Layer 8 of a small transformer language model trained on English Wikipedia (15 layers, counted from 0, width 96). Numbers have three digits each and are written without spaces.
A neuron adds its activation times its output weights to the MLP's output. To switch it off is to set its activation to zero at one token and run the rest of the model.

Output weights of the MLP neurons that the questions are about. A number n stands for (n - 500) times 0.00063.
n21: 381550414433272377614688433218546503748370285477234433574825427596670556477825478352607432702410729472333564564490496315438193400077508267613800645569681572726427381451517458228668435449538390271266408233627380338629565572781681373582377536593458349486627457694474485634545386600790400296
n53: 665417459419551545382617362648407523636464350582596403599424313558539439342506332443698692768504375656754592559450568336469720578525623473399664599446304538663535501326743547433544505254550159475641238566629356551340337345738537472490527330514513446410154636442549312374434625185456395652
n57: 926562329370709511626649639375414463546469574536363647544598358564341445378790253607347450491536487469876376381357800636375204365553531564647701453437190492552542759462486519472357275740426523359662314440575733332577553448592383733506636621447542536368457702694517225262585646347251404627
n58: 638387513356360423514238304594431490301470230337351609573721554102531560514428677489560571366458207606402253571649603615702552671361695797814299570574631606432518378572515415299619334444314503684403292776363436682445766446578540236613371408263520570463599286374461711622646604395525849669
n62: 613675178529316648644493324676537467409235620349432300362436339479588479603422825288302240387704793840632619292389561623401638509639809875627464347790475561668425247262392552521748294525854371478442204582280381383546384652678672393826486808422524820597542402189633205258582368540626695596
n66: 807286722611285416483603417605480414639574342572595538264522552180495526347368276629845488439364586293730865514457340606252265793386331622340454772530788371666286455415710567631733570762555071493502575706556369290467499511686361273247537876780336512687524475534791433442296483527420387569
n68: 625237727359297397578261776421321488548573150504737738598447659293640149602464168203601595297230395764622442501618639562037674503160449726177171615646770593479515650523757288550708558464434932406547452477648803583554324797025810572451269657975379546443534599700741437110496151591458468585
n71: 457283526437609083624321515365654358533530473372390463367585530681496260528709492315427879425355519507774274374381812774413742696462459466582637657630684509468559490622568569619272653585373449774662256373440583457045692573591755347964467524618446415777865545261650588331688546431662752656
n97: 476344502538444516557512786576493417103430536627679534473585630509435767552683634524407484134352586468328302402511654645320212312811518583597078464671440512450491640650554610513480611593549630492305553519185578663431592482492555422483221594346751573673445617631719569410649349717517265341
n102: 489344794556350545377626399591334719362481188498468648433593755298810370240310683439560455351684587383495443332663529585309479594657818662538681604552855516232399504516441466776540558373153551666642498734657284836748392289588570437476443550254704496603875549338665729575820618505669577208
n119: 269174629235604787484500471447909448318386617713558711570525622566696524342547513648694547827370485143400630373656471479542341360550285603675790497496261396685232200337570886547281563591315371697295764569567477421321348414445896373597362355618522454671354854400431419691369361401488528461
n125: 735525431611312403417871552625453489466681598759372237284472253751549728602766491550483453560587714743586664702657484477358510595514263480613669257287500486442686297381386347410085455685340652384696782797407553518810455495464525620578566774512557579653467728568497505400321172304414526336
n158: 613423384601497596412421722388565577637549634429563412527502591355585772532395771600439491403534567361425384453422341623366325484457591425614172390469631561246491493436418509613531374606634367688538404458377629533623442429159294480512575557289531906478644542624477604456539501515318594461
n170: 839837463385465240211361829335350565572452468697396449651712534622677541416496585212365527593577310490459573492448763326801377459256609446613455680646708692529519520178393115896451600414616728610331429466688512871865194540461671594614426410605434609700649587610410934472728567664290411505
n199: 328174720560433785241636634586325485446334377487521566528636423561350579469361195424548540623630139255107522460430499492339549373585460474299501728308478274601305409805580427649328445554404695797080430440514481335620613561424536520213591486531507265460296751404464312503328757782615639636
n250: 379521602500702829516768507240312475502511608855221722540332565467395341566700472730382619527640658343651440645559774735139753393565642587623740362538405497199461437662417474682553458340379743665262569501324695417517321617315840467354245597468695735689692445065553421105663349774229264628

Each question names a token from some text and the token that comes next. It shows the activations a of the neurons there, in the order above. A number n stands for (n - 500) times 0.042.

Then comes g, the gradient of the next token's log-probability with respect to the MLP's output, scaled to length 1. A neuron's effect is roughly proportional to its activation times (output weights . g). A number n stands for (n - 500) times 0.00082.

"the ", then "result "
a: 505505509492436507501505348500501508488506500508
g: 385438563319522144502552506391409292793420489648399656695435313428486581544300422385399512384587404600452471711374620399585473220481387328486391513574589605600554452626497550562660643547515562481441788655471704684433652660310396385311396587510310447482359596478543467728584456467414508725
Switching off which neuron hurts the next token most? n62

"x", then "ib"
a: 492494512477496499513495539493469500514477460529
g: 486447392454328417685500418342380375733414380444671453597399346422336372533724352637657403495500469230411431522552384492504377429522498629505588328566766634355246331641282228337687506493645265413423560644479480585729663418684529467525565425502501603443518712648476475596617473445724578488
Which neuron, switched off, raises the next token's probability most? n250

"| ", then "1"
a: 502470505502500503417471509503538501501497499500
g: 314726686533484349559447648384525382420538418562553630583551591358311343643619459544246692502799690397491469260606432548557380576441256599514582614664469172518577557506508413554478541525486674681638440515406454324545621533620502617399493305737308541761491677372597603614606468676608469541
Switching off which neuron hurts the next token most? n53

"for ", then "South "
a: 562503501499505498494503467489505472503500500493
g: 370400253491249491389488422567750566384598559442702369381796424545728627628566473335456388521497681261663494479532477516617380480483339495368662621640593583456381532202517459520467637573669370349512476683524312313404767513548622567683612533334556504464690679471571524645556462510430310642
Switching off which neuron hurts the next token most? n21

" ", then "| "
a: 497484510496499505497498501455501501503497498501
g: 602581600378459371472582301285479339504436630631438368431658449527477611305357461566237547652643443450469371720551645474616340430641379612544431665404424388445595549132485450604503447593547360616547396463291193507555557527390564439423447339662495214259280667494260541376591399483570410453
Switching off which neuron hurts the next token most? n102

"det", then "ail "
a: 500503512488491489504500499496496501494544488493
g: 561486460626521522518587478529361456407201637484468585541471299598460378582710429673502516614645575261547453631616276577649312557579221483213518464474586490585440676239481401227573577616539540376656590527547626490635503711298477474460318575375525515264570704622454504482495814395300530411
Which neuron, switched off, raises the next token's probability most? n170

"government ", then "is "
a: 517499493500515500506503496501501473494513495497
g: 481420586495596526578331607686494558368844432289426518656508413538532511471470486298510528481565328473478217426628531465405666619707398355515536563445648973370387380396496626390308581493612231582414487457550408535444415529268519492275601481658673516543522640379410630611476300501294461604
Which neuron, switched off, raises the next token's probability most? n21

"| ", then " "
a: 495499505495485501490499490495519480503499500500
g: 423637521468542411503587359554376641550449448433504534489379485512456538363416415604642360623312324293570314483397680599547574462569685477654349606467492935657337503579417595530416526530532370425288594520287630558464578333710244458640460352358471875352560308471312405585487713461429425572
Switching off which neuron hurts the next token most? n125

"set ", then "and "
a: 498518502501493500509503520491500502492499486501
g: 593507500466546613800593472647648490308640383356523714334457681599348464420855428591565552326647261644502516677422577422368498510414334510505456576505490881182392576387518553507479540411627506546441678382444472455536332550417637324513513512766380449349349575564379471333573635494400357533
Switching off which neuron hurts the next token most? n68

"fer", then "ent "
a: 513504511492500446515508482499507499513501509490
g: 422417463616531428620544605234231760642389359607413374405386601305488273568529536172518539368565537606466546596690672282533548592499473551308465481439657759372549329560454324401315618426422577515508567586355568522747638243644431729467544381517411501607533697469522552547554354659510576640
Switching off which neuron hurts the next token most? n66

"ire ", then "of "
a: 498466490415501495511499526495502492505507500501
g: 528601512501366547659507543299406411362280337431506633682542451500461339366493494385494263496575512541579641319383405646528586413485552636130540581526456866379514481709548415741542451108442422551424687348555626278329448504468527487320484612635549505596725628415525505622629452567498432638
Switching off which neuron hurts the next token most? n58

"} ", then "("
a: 505495512432497507524504503511505496499498488498
g: 438614298559681605563593517661730422271351283594620453609635437489764559540385507542431732603422505392446650256359497478785245396590525444490498399420655478621296444604583407503429500506635490368589423254238507542446443526487630476620375763454533542489495573626490385606442647701610476205
Switching off which neuron hurts the next token most? n58

"Bri", then "st"
a: 503500499493500498501501512492502484456501491503
g: 522454358523543450430524468598474403572256592623663507393458445713306411501302535694452557480477436679630520483430561801248468658390463626697481337423595526126633683307402243236580387501595436445495367659600540407500529358465697414613540657508447388417395523565545607726562639353416512699
Which neuron, switched off, raises the next token's probability most? n158

"of ", then "single"
a: 518507510500455501500506393499488513484492506498
g: 514552509698408377589640527361371514600358284731588554512495555695594553490804545438313468483686317393754431526731592137435453604587453616620506522450521301533420501639662541584517560488639563409560353186304616588421538364459634487469668616563620444245641574523693502385485567481542620680
Which neuron, switched off, raises the next token's probability most? n97

"cer", then "em"
a: 497509494502499523510511514511506494492520489499
g: 476441557797644515467382572341593533558492568751544481373707565596423373577453565296584426454319668355359556345480387504565548343483409568412443706445541330409655503406390339372234456498528582666808494327545487633294214663444498750480602584651455543629397425462485667384525562476387738288
Which neuron, switched off, raises the next token's probability most? n66

"| ", then "3"
a: 502455513500500501462499508505561509507494500503
g: 372721546817505527460405577510565438565573484512639666567543585510292398366678341450483620568668681268523399547568425623262337668491292579527605652605362258573468533654598527640441215467569705685418517557498394410248608447481367552547625364622498645595533507537535669701552347439677264593
Which two neurons, each switched off alone, lower its probability most, in order? n119, n53

"t", then "shire "
a: 501475506512508502510499509496475498506504492488
g: 355608425453477440428497491486498491536588634046620371343413546595559400626285428475394372557364475455702411721503495451363578683316413689417504421562436561597368519136457413551579576559384352358363443380464621650450846600441652546536746646469628551479489771532435546692505557504540333444
Switching off which neuron hurts the next token most? n250

"y", then "side "
a: 507497496503500511503502500491497551492499489502
g: 627524394505694532294621342598434408309327546358516416468326618419560496420765475417644428412216283644539660506532542631539766686554447493660293553514337575249598544633286412585606527515401581358305319540595439468345444562630675427494604434608591218339470526448492506436524487456379548807
Which neuron, switched off, raises the next token's probability most? n125

"ar ", then "nation"
a: 501494444468492498497499498505496497530492490503
g: 137566538393563348470660480626496372477436487292462313435480746424633606609576712401633365413528529454227622580537361541417378537270671529600551376559550482506602230390635228460552376557657496577500468321378597640480700447527372239573437463379472473375465400439253617661574730496625605510
Switching off which neuron hurts the next token most? n57

"of ", then "Brid"
a: 569499499496516516500502503494499493507495500500
g: 486597450621576445338519601610458695420486464587529544326765262522314540657505383350201747410272379531388425386462605542297426642476500433788552572509627483372788399755289509618536479605525354345589552428316570598260419402472479576678414495371471285344498555406491399580467379552487572650
Which neuron, switched off, raises the next token's probability most? n21

"White ", then "Labour "
a: 510500466388491500500494505498505481604502486501
g: 350420620271653553572761652722525399526533786328624508593345655454790584401397525459351370642441454610545366354600342635615629557434618419521665560525555497679567570373549388557658357408634595404462334481364441568717661596655217511460339622432524727574580298506541418667516581444423651404
Which neuron, switched off, raises the next token's probability most? n58

"pl", then "ain"
a: 501516506493495494524501537502505497517492308555
g: 616575631502509417476344578403779416511475553400701680425469430489697394579754535412339771529416412305470648500689331579506622601424485513701495405422391377327495501569564413423421340343499524454654761565576669493040465529472748348629531463590526637486531354454540677527509674543653515328
Switching off which neuron hurts the next token most? n199

"l ", then "being "
a: 503500472500504438512500513501499500497504478491
g: 592187634482574526847606498616312601392524660238522427638488402722439453449551646346540450313503183575347567568351607574828628546469487487528447408543443567452742425440485340671626446357381475494588545469264372531456750541591429427397481510599496423281612692604454419598520621514408576350
Switching off which neuron hurts the next token most? n66

"to ", then "stand"
a: 535501500479492520500499352501497502493493501512
g: 405505488393762554535345529623314575477447614422433600467521537626619512216415386554409484379387344475701316597708626683398377633453499467875539592416621397850530396436517426440251511596543466427294618539467535644609640611518681280506533348301348401322576591441464485665532535582298507626
Which neuron, switched off, raises the next token's probability most? n58

", ", then "for "
a: 535501506503506500501499412500504499500497504490
g: 545640582554523490727488454569678455460460421294421534635469339692502512539429628355286328181452313591463527372528593574438607433394640632389601585465570815562484430847412581659395524496437353686317634463362526640567284412585438259428696504459411370515365194539576597264517479474498522542
Which neuron, switched off, raises the next token's probability most? n97

"promot", then "ed "
a: 502504506498500495506493493510504504479566501492
g: 545441306362399592501548457542352454482776634428493534414428313297644592389358415467350505572369590500484667406502697472437582527496598467684504466431642590767584492497320198647602791491587761608616363356601393691631572682533606447576649583510377472378298301505434330658494511500273379697
Switching off which neuron hurts the next token most? n170

"(", then "SA"
a: 496389506499497499525505500496499497506493500504
g: 576408398610392689496649479661563395692556785486553590541741484631634475559739402482444386586376510704400680609508389653229562612515332330420600479460575551245542588382616516467574575486685343466187565431741569422577534625498643473774516741607584447424305612623514569520372414690505596473
Switching off which neuron hurts the next token most? n68

"od ", then "descri"
a: 478487500530505497512500527502501498497500493502
g: 544447488484701412457511564623401590676669582499505588540498626593324522834554607480323779550687443424518248755605609411547493550504449332637608459469426242552448379269639585226364559629473531281569322451615179771655609627393534540540519423364680551480379564517494465468390588443573410551
Which neuron, switched off, raises the next token's probability most? n68

"b", then "ush"
a: 482504500500489508501505503513499492499498499497
g: 564395316316451612620637449610705470320377363445558662603454380201519419518745497636438544621511198677450467561457642576696517354767489390572672425271427473556730474488637446509466362498555521346734708526398510592541523313488699485617629603457619392684536424619533495369576562335699452689
Which neuron, switched off, raises the next token's probability most? n66

"sc", then "rol"
a: 499503496499498500515506507502499500541499497497
g: 765460639529424364388624530581532403550428449431459355677443185612441689456206529592652628211459576492647519511401340476455364682369539393526535610253403444496603489461627413486725401487656304487347697379391603486580581315564266546474397602540756358469349371479643553312476548648490450704
Which neuron, switched off, raises the next token's probability most? n68

"in", then "ity"
a: 499496506502497515501499499493507497470501488507
g: 547760655495548370489490503535813503471612512441367477282782327486540707545372450611469279450524300497538422558434472524658487513521513451435369382590733544553773348473541585154341397188393719472491392454509719452309366512536516572385541559451557445489437674720658348537543583676534575609
Which neuron, switched off, raises the next token's probability most? n66

"the ", then "un"
a: 500504503497451502498505421500499501485501501500
g: 751216632410608516642616407575509521386441615540506490553381513428552449600728435509505437453576590546548491530523400444541460611669479578465677205584698460654451405399366508598270494398606624355338510462630626711600478664708497099399632562425350484565534321591539379351262382308575306279
Which neuron, switched off, raises the next token's probability most? n62